Layer 5 of a small transformer language model trained on English Wikipedia (10 layers, counted from 0, width 64).
In attention head 0, each number of a token's query is one row of weights dot the token's vector x. The head spreads its attention over the tokens so far by the softmax of query dot key.

Query weights of the head. A number n stands for n times 0.0012.
q0: -50 -48 -150 -100 141 -79 79 -77 -44 -149 85 -70 -105 96 52 -150 91 -243 33 8 68 -103 179 80 -18 80 -132 30 -39 -34 33 102 61 9 -120 8 57 -55 127 -82 151 77 122 -72 146 100 -189 114 -178 -161 117 -252 119 160 270 -125 80 -4 59 13 -80 -73 29 11
q1: -170 -60 -8 32 -43 48 44 -197 53 -152 83 25 -99 89 189 -27 134 -96 -138 39 196 11 141 72 -85 247 -44 -148 1 -21 253 121 -39 -154 -207 10 17 -53 45 -6 33 137 133 -108 114 52 -66 -3 -52 73 260 -264 144 102 167 16 51 -72 27 69 -78 24 78 120
q2: 144 -145 90 3 -22 -117 -86 87 2 -161 -68 54 -34 90 78 -93 56 22 -28 -15 50 -224 42 160 263 -71 60 -115 151 252 -4 69 -82 56 -122 -186 47 -230 187 -205 27 156 109 81 -54 -117 -47 171 -108 36 -15 -181 -91 147 61 133 -151 204 -16 44 -66 -133 -89 -122
q3: 146 48 46 2 47 88 23 -128 -6 134 26 -18 158 -133 55 -183 -61 39 50 90 -142 -122 -6 -70 -12 -24 136 31 -14 -202 42 -28 92 59 -47 38 -103 121 -78 21 59 -115 -168 -47 140 115 2 -50 -40 -135 -32 113 -24 -9 -60 -68 1 29 8 -24 5 -73 12 142
q4: -135 -33 180 192 -121 6 81 50 15 -11 102 -66 -20 -159 131 28 2 190 -72 -144 -74 78 56 -37 -274 171 -56 34 -5 -92 -7 -65 -69 67 135 129 83 47 -92 -159 -62 -86 -220 -84 167 16 184 -85 19 -38 56 144 -53 -262 240 -126 115 25 18 136 214 -83 66 21
q5: -110 31 83 -96 237 -63 -74 -20 215 28 12 -166 58 171 -123 34 181 -44 -138 126 80 -97 -267 59 27 109 231 -83 37 78 13 -76 56 -83 -2 -217 63 97 156 188 -121 -44 -65 -240 -77 17 57 208 -68 119 -97 -100 -86 210 90 -71 -75 82 -5 -95 -138 43 -118 -51
q6: 7 -31 182 -172 -4 0 7 -17 57 -11 121 -37 -95 -100 111 -226 6 183 242 -7 -227 -7 -43 -89 -145 -18 11 29 -156 115 -137 27 -27 -102 44 33 151 -35 152 15 85 63 -128 15 -46 52 -3 145 38 13 -25 22 -171 -13 39 -162 85 136 35 -79 -9 -9 -33 -139
q7: -13 -254 231 -229 -136 -137 117 -85 -2 -19 -120 207 -160 96 -337 -42 180 195 -174 102 116 -65 -156 10 67 -14 -53 26 169 65 -127 118 116 84 45 -136 -196 -263 -58 143 -58 48 -69 -93 -73 -171 70 66 -209 -106 149 -121 81 -35 185 207 31 54 67 85 -37 194 -34 181
q8: 61 -196 6 -49 -46 -54 -23 -148 -318 -167 -120 70 -63 -39 -74 -57 -79 149 66 23 182 -52 -188 78 137 -92 82 -26 73 252 -83 40 22 9 -169 26 40 -81 33 -3 97 187 114 105 -115 -66 142 2 -174 55 201 -164 52 44 65 259 -29 37 52 161 -75 40 -81 69
q9: -111 31 198 9 -16 -357 -60 66 13 -97 14 -23 -35 56 92 -51 -219 -72 205 -49 -80 90 42 -93 69 -41 -29 -120 53 20 56 5 -249 -43 -85 50 2 -117 70 -99 6 199 94 -131 -36 66 -111 -109 48 -150 -50 -30 97 11 25 69 109 -118 -253 41 112 203 -91 213
q10: 75 1 112 -41 102 -43 245 61 -123 2 49 9 -196 73 60 49 51 45 36 -52 -203 99 -192 217 86 156 68 49 73 -99 -20 15 -5 45 154 91 141 -174 337 -71 274 111 159 -24 132 172 -54 5 -175 5 -298 -54 -122 -145 -102 67 21 -6 -76 -127 18 89 -6 -117
q11: 35 67 -34 -310 -185 42 54 32 26 56 1 -282 -74 99 -232 96 110 -280 0 -91 -68 26 -141 308 -103 -113 31 58 -192 -79 -43 -198 84 2 -81 66 -20 44 -60 5 112 184 -2 12 151 142 88 -45 -151 -33 83 -7 -243 86 74 -137 -77 -86 52 6 19 135 146 131
q12: -148 -223 -156 -39 -97 -194 73 -33 90 -20 145 150 -49 -26 -80 251 -313 -9 -237 104 -135 -275 67 134 110 -129 -65 33 122 166 -54 -15 16 -17 -230 -88 14 89 102 -150 200 37 4 11 -2 28 24 -55 417 -114 76 -136 27 -44 192 -239 -401 80 -117 -249 -100 -93 -58 28
q13: 48 -15 -120 -102 -11 131 -50 -53 -89 48 283 9 106 -108 -184 -57 30 -114 97 -30 129 122 14 -216 -18 -60 -48 -115 -18 86 -83 -44 -21 -43 202 -146 -101 94 -106 99 65 -156 -56 -195 176 116 235 -50 40 27 -57 101 -173 -217 -17 -97 -24 55 -63 114 149 -15 54 176
q14: -46 -29 82 -20 98 -24 113 1 -154 -33 -103 439 24 82 475 -95 173 -52 205 81 -95 -146 -13 91 110 -308 -235 148 -93 -102 -210 90 80 -3 140 -144 -177 10 -27 74 -90 -15 -146 253 157 83 117 5 -64 153 317 -152 -72 -63 -28 -65 -126 -107 -66 3 -21 182 35 -31
q15: 150 218 56 81 -20 30 101 -312 -69 -15 -8 113 -5 29 9 47 44 23 -123 -95 -138 -18 58 -151 1 -14 -91 163 -46 -71 73 -4 -40 205 11 106 -26 -2 83 22 56 -146 147 -97 5 -25 -191 68 -53 -20 19 -43 248 128 23 -17 -3 370 25 87 -13 24 -175 58
q16: -79 -37 -148 -99 -115 -165 -75 -213 -44 -100 76 31 -46 168 184 -104 180 22 -26 -47 -22 -42 206 17 -42 47 -93 9 -73 -71 266 -6 37 -72 -246 93 -45 -72 70 137 160 -18 100 -45 208 26 -24 75 -18 -268 138 -143 57 174 42 108 -123 -1 20 149 -59 98 127 38
q17: -52 7 31 -91 -90 -32 109 -145 88 -135 184 48 34 147 234 -62 88 -36 -50 8 -122 -74 -140 -19 -109 -32 -13 -123 152 0 -137 -38 145 -81 -124 -57 -12 39 71 -31 181 83 179 1 65 -53 -11 118 31 -4 -10 -115 -1 265 136 -65 -160 241 73 183 -62 65 -14 57
q18: -55 271 -68 -95 -122 95 152 -80 -2 -113 -26 -35 64 70 -4 39 173 -162 138 94 -75 -114 14 -46 -84 42 -69 122 -87 -47 -168 -35 57 61 -102 74 -110 9 -148 60 75 -52 87 -68 -129 101 120 -154 -56 124 -80 -13 11 59 -171 -22 -19 22 61 -174 54 -5 -156 -108
q19: 135 76 -35 -56 -143 -97 -53 -67 -150 66 -92 70 -43 -155 -123 -105 -54 43 -187 20 -109 -68 197 62 148 63 88 -152 -48 -15 -107 -155 46 71 39 -24 35 3 52 -163 77 8 -122 34 -76 31 103 -14 -123 -84 -102 77 78 -149 -128 -42 201 5 -8 -92 -55 -81 -71 -38
q20: 204 -23 59 84 -63 75 178 117 241 -93 -42 1 -175 11 -2 80 -63 193 45 -100 -27 67 4 -113 -22 55 -54 -94 50 -60 -55 74 65 166 99 -27 230 67 -135 -36 -266 131 54 32 -37 -52 134 -44 -21 -37 7 90 30 6 -83 96 -110 21 -122 -124 198 150 58 -10
q21: -195 6 -84 -96 52 116 75 -155 -80 128 -308 -42 -50 49 4 250 78 157 -51 145 -70 -1 93 61 26 154 150 91 172 40 45 49 -199 1 -99 -2 64 -63 -90 -249 -118 53 177 77 171 -99 88 23 86 -186 -10 -214 180 -6 -42 22 34 126 33 3 156 -21 180 -66
q22: -3 -87 -24 -151 -34 123 147 -67 43 -28 -90 126 -14 186 -94 -70 139 235 -164 50 46 -9 24 -72 -50 -247 47 -172 26 151 89 -16 -182 99 104 24 255 92 111 57 86 -185 66 -104 85 -57 173 111 -162 13 70 -64 -178 6 9 -216 192 -490 123 59 132 3 27 -41
q23: 165 78 -72 26 192 103 136 137 -110 85 -26 37 -68 -195 166 36 225 71 45 69 103 172 66 34 15 -137 1 88 47 18 216 -50 -74 117 47 88 114 133 -203 226 176 -44 -190 28 -119 174 116 -170 -49 109 154 17 100 -34 -185 -146 41 28 -33 286 269 10 -148 -47
q24: 243 71 43 -221 388 -47 300 -301 -21 -217 18 15 59 119 76 -112 183 58 133 -96 40 71 127 -117 93 -216 -65 -144 186 156 89 -201 -82 -195 -88 139 -115 -205 91 -165 -153 -125 273 233 -163 9 97 148 33 134 61 -213 -104 107 120 -27 92 67 142 25 -114 65 -14 -32
q25: 155 65 -50 -28 144 -63 218 -71 -82 10 -62 -143 -36 105 -137 -51 -121 -34 -218 -35 8 -119 -169 169 174 -125 7 -52 91 -107 187 -115 223 -124 198 60 134 130 -13 75 -25 13 -42 19 19 -38 36 -86 -176 -11 -14 -28 37 -67 -175 119 -96 -82 99 44 8 39 108 -107
q26: 44 73 -8 8 -20 -187 -177 -9 -53 -142 -101 -98 -34 149 181 -6 14 -36 5 135 413 56 148 -131 164 185 98 -52 -90 14 91 -127 -301 290 -140 -91 -149 -16 67 56 252 85 116 -203 -75 16 36 -1 90 -99 87 -119 -1 -22 0 -54 71 71 -96 -125 11 -134 149 -48
q27: -280 65 63 -140 16 -285 104 43 191 4 -212 102 -12 -60 -110 -275 53 -192 -61 277 -256 -156 201 -153 65 109 -3 70 -20 16 -200 -173 186 22 -48 138 312 78 30 -150 32 93 -64 -59 -149 120 -75 -110 -369 -72 85 -37 18 -111 175 -12 25 -149 82 -24 268 -2 107 -95
q28: -158 -482 124 -122 -54 -5 121 190 -184 -3 -20 -134 134 340 74 108 117 -11 -147 -70 7 109 -138 85 -212 127 151 -30 54 174 -159 -150 47 133 -242 -30 77 29 4 136 74 -150 -197 160 111 -154 -55 -47 -179 -39 210 37 -20 98 -68 133 -177 -214 -172 -79 68 -58 -136 2
q29: -43 128 54 -187 -310 -201 98 -39 -236 77 46 -252 -35 -59 81 -78 267 5 97 -27 -131 16 161 -57 -138 78 33 66 182 -35 22 -117 79 8 -33 -36 -202 -39 -158 184 141 -126 -64 72 -41 158 -13 42 -152 -98 56 -5 -209 -143 76 -208 -232 4 -23 140 53 -53 -110 -83
q30: -82 31 107 17 -38 57 -154 18 -129 18 137 -70 244 37 182 104 216 -145 27 -198 7 -5 138 -101 -190 100 -41 41 33 2 29 118 1 107 -103 70 -131 72 -31 -218 124 95 115 -37 91 70 122 260 -16 191 -105 48 10 -159 53 1 -165 89 -94 -141 49 42 58 -18
q31: 7 4 -127 29 158 -139 146 -139 215 -50 151 -94 3 -57 163 121 -191 -137 -1 121 -106 163 250 -128 149 -179 78 -186 235 59 259 -214 -74 218 288 -74 -26 -58 88 344 104 -33 -51 -28 150 -149 271 -14 -100 217 -93 -96 -106 -37 31 67 -19 100 184 -205 -47 -59 -339 -12

Each question shows a short text with each token's key, already scaled and adjusted for position as the last token sees it. A number n stands for n times 0.003.

Then comes the last token's vector x. A number n stands for n times 0.011.

0 "irst": -71 131 29 91 124 -66 114 155 -319 36 15 -37 11 -221 -51 80 -91 -31 169 -87 -147 -43 49 169 168 235 188 18 -20 -221 152 82
1 " cl": -47 243 -92 212 89 -74 83 185 -361 37 -53 4 97 -116 -39 59 -93 8 199 -195 -223 -57 97 53 135 246 92 -26 -48 -220 157 -73
2 "ass": 219 98 -92 93 103 -66 83 104 -178 48 -19 4 51 -72 0 21 -110 53 207 5 -141 -124 6 21 124 196 103 -56 -61 -235 216 -16
3 ",": 76 82 -75 256 126 7 146 155 -384 66 -79 -70 73 -197 -110 -35 -4 135 83 -97 -76 -216 94 49 109 246 229 -27 -39 -220 117 -9
4 " ": -50 -14 -133 247 183 -21 166 164 -360 138 39 -150 30 -126 -46 -10 126 161 33 -13 -173 -102 46 9 32 236 196 -33 13 -177 110 -86
5 "13": -88 -98 -103 175 135 -62 115 163 -264 51 51 38 74 -117 -54 26 -20 99 47 66 -36 -71 -25 147 45 222 200 16 64 -224 -3 -3
6 "0": -52 -67 -95 118 161 -16 63 59 -229 -7 37 -42 69 -204 -76 24 -99 7 64 56 2 -36 -114 127 60 186 133 87 105 -129 -9 54
7 " S": -87 -97 -101 185 150 4 50 159 -382 3 -49 -33 32 -146 -84 33 -74 -83 -143 82 25 -76 6 101 106 216 162 63 33 -168 48 -101
x: 23 46 18 -63 -40 -26 187 -12 1 9 2 75 -62 -19 1 150 58 37 -28 15 85 -11 -40 82 22 -7 -49 -1 -2 -174 97 -139 -15 -47 -140 58 -52 -74 -22 53 -64 -273 -239 12 21 0 -9 -78 -29 53 78 -40 -4 40 72 -351 6 -63 -57 -36 67 -84 58 -27
Which token does the last token look at most, and with what share of its attention? 1 " cl", with about 40%

0 "ment": -82 201 14 91 101 -16 60 171 -365 55 -75 -63 66 -302 -152 155 -104 -18 113 -6 -32 -90 -12 117 168 272 141 113 -101 -186 151 -25
1 " c": 4 227 -124 138 90 -55 145 155 -359 47 -57 -56 181 -208 15 78 -63 -7 135 -140 -171 -115 105 41 55 244 149 83 49 -201 119 -41
2 "oll": 138 138 57 218 106 -144 66 210 -342 64 -12 73 90 -183 -149 101 -1 73 194 -84 -169 -58 116 42 129 214 75 46 -66 -130 125 54
3 "ap": 118 -34 -61 118 48 -110 169 176 -334 80 -2 -69 11 -186 -175 140 75 85 103 -36 -21 -83 34 93 107 211 -67 87 -95 -95 81 -38
4 "s": -81 -121 -122 63 75 55 -50 70 -285 67 99 -138 72 -173 -184 89 160 68 138 65 -51 -146 -14 32 64 312 144 -52 -79 -168 122 -71
5 "ed": -145 -122 -95 64 119 79 -6 120 -235 77 31 7 113 -237 -119 56 19 28 65 18 3 -188 74 143 90 198 148 83 -33 -207 159 7
6 " a": -154 -147 -201 158 157 -43 82 171 -379 82 -44 -48 26 -264 -89 76 -22 -8 -121 37 0 -175 25 177 69 213 191 42 159 -290 56 3
7 "fter": -76 -233 -136 252 120 -34 128 191 -346 79 -44 -43 3 -139 -103 43 -103 -106 -153 93 -19 -172 73 158 153 323 149 -1 102 -318 123 -53
x: 67 -106 23 -55 -79 119 76 22 63 -43 103 115 131 159 66 -49 79 76 20 -28 -84 -89 -63 42 95 -46 -47 -94 -95 -249 -53 -78 -73 68 22 11 -79 27 82 111 -60 -172 -155 -4 -51 -2 16 44 1 -69 103 150 -57 -56 -25 -275 42 -50 -60 -150 -2 -65 22 -101
Which token does the last token look at most, and with what share of its attention? 7 "fter", with about 60%

0 "O": -245 58 82 112 66 -117 66 116 -310 54 -85 2 41 -209 -98 88 -79 34 101 -266 -117 -90 -39 98 -5 160 133 19 -49 -122 120 2
1 "/": 14 76 51 224 183 -17 121 210 -367 119 -26 -37 69 -124 -153 30 -118 7 79 -263 -72 -33 14 71 20 234 160 16 -72 -157 35 13
2 "C": 84 144 -90 214 118 -40 56 134 -315 25 -70 -40 137 -169 -64 95 -43 116 88 -147 -99 -111 38 97 11 152 177 -16 4 -143 67 -74
3 "h": 111 -17 -157 134 57 -52 -2 33 -206 -13 -27 -14 148 -135 -85 40 79 87 119 -35 -21 -21 79 94 27 133 118 -23 -56 -187 177 3
4 "a": -20 -38 -112 183 100 -139 55 -27 -232 35 6 -77 -13 -215 -188 85 172 76 90 -14 -58 -163 -4 35 96 317 156 104 -100 -163 142 -43
5 "ir": -138 -95 -160 147 108 -103 79 156 -327 153 -25 -76 -30 -199 -134 68 33 50 58 55 88 1 -54 205 103 276 130 83 -69 -204 79 45
6 "man": -170 -142 -138 113 88 51 56 19 -279 68 49 30 14 -219 -97 60 -112 0 -51 161 -2 -163 -7 74 144 185 122 -23 -18 -190 224 -61
7 " Ch": -80 -131 -110 179 116 -56 44 98 -282 -18 -56 11 89 -141 -14 108 -100 -82 -118 111 -11 -89 82 84 -5 168 169 -27 -18 -178 115 -59
x: 1 91 -84 -49 4 60 27 -61 22 -53 176 60 19 -56 8 18 86 -13 -106 56 92 129 -83 109 -50 53 -34 -25 27 -15 33 -71 -63 -78 55 -147 91 157 37 70 -61 -128 -124 -20 27 -40 -18 -24 -11 -39 6 65 -44 68 30 -413 -104 -51 47 -30 66 -57 91 52
Which token does the last token look at most? 2 "C"

0 ".": -1 132 117 134 130 8 167 112 -430 79 -82 -34 88 -179 -199 67 -18 -77 33 -251 -123 -109 102 71 175 210 269 30 -29 -148 127 67
1 " G": 0 166 -24 133 140 -78 44 139 -388 0 -75 -108 96 -140 -89 124 -59 -2 125 -177 -150 -128 100 96 70 159 169 46 -7 -182 94 -106
2 "e": 78 71 63 143 194 -61 32 180 -243 122 -67 -45 19 -116 -159 102 -9 138 212 -34 -8 -122 113 100 120 321 180 23 -113 -251 -41 -86
3 "or": 80 -64 -132 137 90 -210 98 138 -218 86 44 92 -68 -142 -118 108 153 117 125 44 -64 -36 74 84 131 193 119 6 -90 -190 174 -67
4 "ge": 1 -71 -135 132 141 -61 9 52 -274 77 -3 -41 22 -192 -132 1 93 88 100 34 17 -145 97 63 159 293 122 61 -140 -239 142 -15
5 " I": -57 -110 -127 218 109 -102 116 163 -361 31 -92 -56 3 -161 -113 46 116 85 8 42 -50 -103 60 111 -26 202 157 117 -18 -188 85 -88
6 "I": -143 -102 -77 168 123 -118 137 104 -327 61 -89 -59 77 -176 -123 26 -30 -62 73 -7 4 -77 -81 170 -3 208 137 124 -95 -68 118 -46
7 " s": -61 -204 -94 239 193 -16 44 94 -403 37 -90 -46 46 -181 -109 58 -47 -83 -177 22 2 -65 44 92 114 272 191 24 90 -214 127 -21
x: 72 65 19 -75 79 19 72 50 162 2 28 73 -45 108 66 19 53 -28 -26 37 179 7 -64 70 62 -39 50 -90 -94 -198 114 -87 -42 -34 -57 31 38 -112 79 143 -32 -239 -193 41 66 -147 -73 -7 72 58 48 80 -75 49 48 -279 -5 -57 -18 -120 -32 -104 57 -81
Which two tokens does the last token look at most, in order? 0 ".", 7 " s"

0 "b": -74 73 -6 -23 125 -60 72 -8 -234 36 -1 -18 21 -198 -129 103 -121 23 121 -61 -60 -44 49 122 111 153 83 112 -87 -185 74 22
1 "um": 17 68 -22 84 107 -93 52 85 -237 50 5 -43 2 -226 -62 94 -162 104 176 -51 -75 -119 37 155 122 239 89 95 -102 -234 118 -45
2 " a": 114 90 -175 152 151 -104 91 167 -384 107 -62 -54 21 -264 -93 61 -106 119 152 -105 -39 -175 40 148 87 220 202 43 137 -313 65 7
3 " year": 122 56 -132 218 123 -77 161 214 -401 120 -48 -67 56 -175 -156 89 -30 258 115 -143 -101 -189 94 188 184 297 45 87 17 -219 87 11
4 " with": 53 -37 -191 297 171 -90 142 181 -328 69 -25 -60 58 -155 -132 50 125 201 59 -83 -65 -174 122 80 100 272 202 -65 70 -296 132 -18
5 " K": -53 -71 -177 268 195 -37 93 126 -370 2 -22 -25 81 -128 -82 43 108 70 16 27 -78 -146 120 49 68 228 164 54 -21 -178 63 -101
6 "le": -121 -89 -214 104 137 -44 88 96 -301 55 43 -14 99 -153 -120 28 -65 -111 89 -17 49 -133 142 37 64 195 118 -9 -104 -214 118 -36
7 "in": -12 -179 -96 224 84 -15 -63 32 -263 173 -39 48 -5 -206 -118 59 -127 13 -44 127 84 -117 -30 95 36 208 4 111 -110 -152 179 -108
x: 178 98 -48 -23 12 18 50 -26 139 2 -20 161 118 -79 -22 36 -71 27 -66 48 -31 34 43 1 -102 -114 5 -57 -95 -182 -100 -35 56 -111 139 29 -36 2 25 -52 81 -207 -55 9 35 -55 81 70 -64 -8 -23 30 -29 -208 -8 -327 110 17 -78 78 -62 -54 75 -2
Which token does the last token look at most, and with what share of its attention? 5 " K", with about 60%

0 "es": -137 203 -2 112 151 -58 64 90 -280 125 6 -30 39 -231 -92 68 -62 9 101 -4 -96 -141 14 129 155 329 228 30 -33 -235 44 -59
1 ",": -38 160 -11 190 111 -2 153 184 -387 86 -77 -70 73 -215 -104 -33 -64 -20 111 -175 -104 -216 91 45 115 239 201 -20 -29 -215 102 -16
2 " her": 101 101 -145 73 100 -103 194 215 -350 50 -107 -173 75 -221 -108 4 -88 90 196 -108 -57 -184 102 192 137 230 146 57 83 -358 30 20
3 " l": 90 156 -178 219 130 -62 95 176 -400 46 -53 -56 95 -79 -17 64 21 194 99 -64 -118 -98 100 -46 175 211 92 33 12 -200 142 -53
4 "ast": -88 -31 -115 61 178 -84 81 164 -308 57 -23 -9 44 -167 -20 164 97 37 188 20 -189 -126 42 112 191 167 143 -8 22 -121 101 77
5 " to": -146 -142 -210 228 74 -49 96 154 -336 122 -75 1 32 -166 -118 0 117 92 -70 -42 -77 -107 84 72 131 198 113 -71 116 -327 95 -8
6 " d": -79 -168 -166 279 150 -76 128 176 -412 51 -46 0 93 -141 1 73 -14 85 -37 83 -49 -82 80 107 87 215 181 40 56 -230 105 -83
7 "ent": -11 -87 -189 143 140 -135 95 174 -223 47 -5 40 38 -112 -82 99 -213 -129 27 91 -46 -153 95 126 77 210 213 -115 27 -155 179 58
x: 74 39 -99 -56 -7 -22 -143 -65 -28 -41 9 4 70 -23 38 15 -16 131 -70 -109 85 56 -37 36 -15 -89 37 -127 32 -30 -16 -233 -112 101 147 -122 117 359 35 -28 -123 -35 -202 14 -83 -45 -16 54 -2 -28 48 108 31 2 57 -160 3 33 1 -48 57 23 89 -11
Which token does the last token look at most, and with what share of its attention? 6 " d", with about 50%

0 "ound": -64 131 77 130 121 -69 -9 207 -336 86 -12 -64 90 -242 -164 107 -109 -38 153 -68 -69 -110 69 107 130 206 100 36 -54 -192 178 39
1 " with": -25 198 -92 180 149 -93 121 183 -322 79 -46 -73 48 -138 -143 46 -152 7 190 -206 -136 -139 98 59 114 248 180 -29 80 -313 133 -27
2 " an": 170 117 -200 171 166 -57 163 217 -397 62 -59 -37 139 -251 -96 2 -119 113 121 -148 -85 -147 100 165 122 224 192 -10 72 -292 181 -71
3 " in": 160 122 -138 280 146 -48 144 227 -399 130 -71 -66 40 -129 -120 46 18 192 73 -146 -61 -97 64 51 84 305 107 37 64 -245 104 -44
4 "g": -35 -167 -149 157 129 -107 99 146 -301 77 63 -161 73 -146 -54 158 146 73 69 -78 -161 -161 158 103 160 269 120 -17 19 -192 116 -148
5 "en": -179 -101 -166 122 143 -64 56 94 -327 115 -15 -41 14 -121 -133 22 141 11 56 49 -77 -177 106 53 229 320 119 -45 -110 -278 229 -131
6 "i": -130 -132 -178 99 92 -39 49 71 -256 131 36 -104 -31 -184 -101 101 -119 -69 -11 71 36 -230 21 13 111 248 91 31 2 -184 128 -78
7 "ous": -70 -111 -140 114 179 48 24 165 -371 86 7 -40 24 -234 -83 106 -99 -104 1 62 65 -178 95 157 191 298 189 130 -95 -260 60 24
x: 44 -15 22 -6 93 111 -112 -65 43 -2 -62 90 65 43 -45 -130 -8 2 -18 -45 -31 -4 -52 5 -129 -77 22 -93 -20 -172 -45 -50 29 76 1 36 35 183 -152 131 -27 -286 -267 8 26 -34 -86 101 -78 -17 57 -38 18 1 -44 -277 -9 -103 -59 72 -20 -54 20 107
Which two tokens does the last token look at most, in order? 4 "g", 3 " in"

0 " al": -85 136 38 179 88 -124 161 275 -446 39 -56 -27 27 -82 -80 74 21 -69 138 -198 -136 -17 64 130 223 264 164 101 -38 -186 67 -22
1 "b": 17 164 9 56 101 -54 88 30 -319 9 28 -22 114 -232 -68 145 -74 58 108 -94 -66 -7 21 151 172 190 39 104 -30 -130 12 -65
2 "um": 134 78 -53 82 111 -72 92 95 -216 67 -27 -40 19 -158 -37 81 -86 166 176 -83 -169 -90 21 175 140 224 76 91 -73 -197 85 -125
3 ",": 79 85 -89 247 136 6 131 159 -384 65 -77 -63 76 -221 -97 -28 -10 132 72 -102 -74 -213 91 51 105 231 214 -14 -36 -209 115 -17
4 " R": 34 16 -137 256 216 -6 74 171 -380 32 -36 -30 75 -155 -96 88 57 210 79 -42 -62 -100 106 62 33 154 179 10 -39 -242 82 -158
5 "est": -145 -93 -152 184 140 -103 55 234 -333 45 -87 -106 117 -115 -127 163 -36 70 109 47 15 -77 41 184 161 268 164 52 -81 -237 77 56
6 "l": -57 -185 -172 247 121 -36 8 60 -276 35 39 -111 -9 -242 -231 145 -78 46 -70 56 -63 -67 112 108 143 236 71 55 -97 -205 128 7
7 "ess": -25 -137 -127 19 102 -70 18 119 -277 110 49 24 -34 -226 -35 67 -122 -124 -54 94 72 -192 55 109 91 348 214 24 -132 -258 158 60
x: 39 70 11 -136 -61 115 -34 16 -1 -40 27 81 29 145 -46 -40 -80 50 -96 -37 -21 -1 29 -23 -119 -169 -7 23 -69 -284 -11 8 -14 139 114 -14 -51 213 -37 75 81 -211 -200 7 -80 -20 -116 71 -10 11 2 106 9 29 3 -228 -76 -19 -86 10 -1 42 35 131
Which token does the last token look at most? 4 " R"

0 " on": -115 166 51 176 77 -92 86 319 -346 83 6 20 112 -135 -70 134 -11 -61 106 -306 -31 -125 76 106 56 220 148 -32 49 -222 33 -26
1 " the": -34 70 -14 94 161 -86 133 247 -445 24 -81 -126 116 -225 -55 29 -114 1 194 -124 -124 -162 61 148 145 283 243 -17 62 -291 87 23
2 " B": 25 129 -81 231 144 -86 126 202 -411 -9 -44 -13 60 -148 -91 106 -71 112 97 -140 -70 -102 78 96 96 146 216 86 -13 -142 61 -98
3 "ill": 47 29 -48 220 69 -93 106 171 -278 110 -47 12 -2 -43 -101 71 96 149 147 -76 -103 -107 104 179 250 254 131 76 -15 -175 94 48
4 "b": -39 -82 -106 21 146 -60 135 0 -283 -4 34 -11 83 -197 -115 168 110 51 88 -74 -11 -9 41 137 138 181 -13 60 -87 -162 94 57
5 "o": -190 -102 -129 87 74 -56 64 16 -203 33 -67 -52 -13 -342 -182 16 91 -5 64 7 -15 -145 73 24 44 268 43 58 -7 -163 119 -2
6 "ard": -57 -178 -148 77 138 -34 -54 85 -287 143 19 -35 -26 -206 -46 60 -71 60 -14 102 6 -102 18 88 92 216 140 81 -86 -190 104 41
7 " ": 15 -143 -99 209 194 4 108 137 -365 90 36 -99 8 -181 -48 -1 -153 -43 -97 119 -98 -92 -4 15 29 274 176 -23 11 -148 125 -5
x: 153 30 -8 11 -159 -33 83 25 111 -45 30 93 -25 185 90 -15 30 -33 -58 -10 11 38 -8 127 49 -152 43 -80 -68 -125 -2 -27 -93 -116 154 -93 16 39 -5 16 -20 -205 -194 -116 38 -6 -43 -47 82 4 22 -166 -86 59 22 -260 5 -94 -66 -77 77 -19 -6 36
Which token does the last token look at most, and with what share of its attention? 1 " the", with about 40%

0 " ": -51 144 29 161 155 -105 108 169 -364 120 2 -117 20 -111 -57 -17 -106 -115 161 -161 -160 -84 -9 38 65 244 206 -13 -3 -233 85 -33
1 "12": 75 113 50 156 118 -104 52 139 -284 53 19 30 65 -138 -63 32 -70 25 153 -74 -29 -37 -127 135 71 190 163 -14 51 -206 -2 27
2 "2": 98 9 10 114 91 -79 13 111 -227 -17 10 -15 49 -200 -108 4 4 60 181 -42 -38 -10 -161 120 79 161 74 60 67 -116 33 51
3 " F": 79 -1 -143 193 124 -140 90 203 -340 -3 -40 -3 4 -156 -73 72 -9 121 36 -63 -57 -43 64 149 51 166 195 41 15 -111 32 -103
4 "irst": -28 -68 -144 125 167 -74 128 170 -338 43 2 -20 45 -198 -25 75 121 99 107 -51 -92 -57 35 199 175 226 180 25 -15 -196 124 94
5 " cl": -25 -171 -213 303 152 -78 71 185 -373 40 -67 3 83 -116 -39 72 100 179 -34 0 -153 -78 95 78 155 251 90 -43 -40 -215 147 -61
6 "ass": -220 -101 -234 85 144 -38 80 118 -195 49 -29 -4 46 -69 2 21 -86 36 -9 65 -87 -146 17 38 132 183 103 -42 -76 -221 218 -12
7 ",": -49 -132 -101 242 128 74 119 137 -363 41 -85 -35 81 -193 -119 -34 -58 -43 -46 100 -28 -186 92 69 102 246 223 -36 -25 -209 137 -11
x: 85 13 -41 -23 10 77 -126 24 72 -62 81 250 -5 209 52 -56 37 200 -111 -53 70 -29 -32 97 14 -64 44 -22 -57 -118 -110 -1 -39 -50 -88 -34 69 -10 18 -5 -10 -194 -134 -89 -11 -1 4 27 -72 -39 60 -3 -19 8 -27 -257 156 10 37 -97 140 -133 37 -19
Which token does the last token look at most, and with what share of its attention? 7 ",", with about 40%

0 "ice": -112 194 8 89 93 -52 103 124 -306 65 -76 27 20 -281 -77 48 -95 15 103 -34 -17 -133 -4 75 132 283 240 45 -59 -214 132 -32
1 " and": -4 160 -73 178 111 -52 102 142 -362 43 -60 -90 64 -292 -128 7 -64 8 119 -158 -41 -208 111 65 140 250 213 -5 -38 -292 144 13
2 " was": 174 172 -169 168 142 -129 146 98 -310 156 -83 -99 21 -107 -156 -46 -121 178 116 -134 -111 -247 81 34 138 212 218 -82 115 -322 137 -92
3 " a": 146 -1 -203 169 155 -80 163 214 -384 107 27 -91 36 -246 -86 54 42 146 126 -86 -31 -203 51 168 44 228 231 14 124 -334 35 -11
4 "c": -109 13 -83 222 97 -119 152 121 -210 122 -60 -185 138 -117 -71 35 71 202 37 -23 -33 -100 80 149 67 266 147 -68 -1 -179 61 -55
5 "qu": -203 -157 -183 102 139 -143 111 165 -154 61 30 15 64 -224 -56 132 27 -33 -30 51 -45 -144 139 86 64 257 136 -19 129 -171 100 30
6 "ire": -166 -173 -162 46 41 -42 99 131 -277 147 127 -3 -11 -214 -138 79 -98 -70 -106 119 52 -167 -13 119 31 201 158 -60 -77 -210 115 -34
7 "d": 55 -66 -133 143 68 29 -61 7 -250 63 46 -7 -17 -190 -37 79 -63 -67 -55 127 118 -34 40 87 171 212 188 -40 0 -229 118 3
x: 131 140 -63 5 34 -7 -33 33 28 -32 -27 63 99 85 49 25 78 121 -23 -21 68 -24 -122 -73 -64 -57 138 -105 -52 -219 -54 72 -64 236 124 96 64 57 -33 38 -4 -227 -105 -12 36 45 123 62 15 -130 120 55 -42 0 -89 -235 -4 17 -13 49 -13 -94 35 98
Which token does the last token look at most, and with what share of its attention? 5 "qu", with about 40%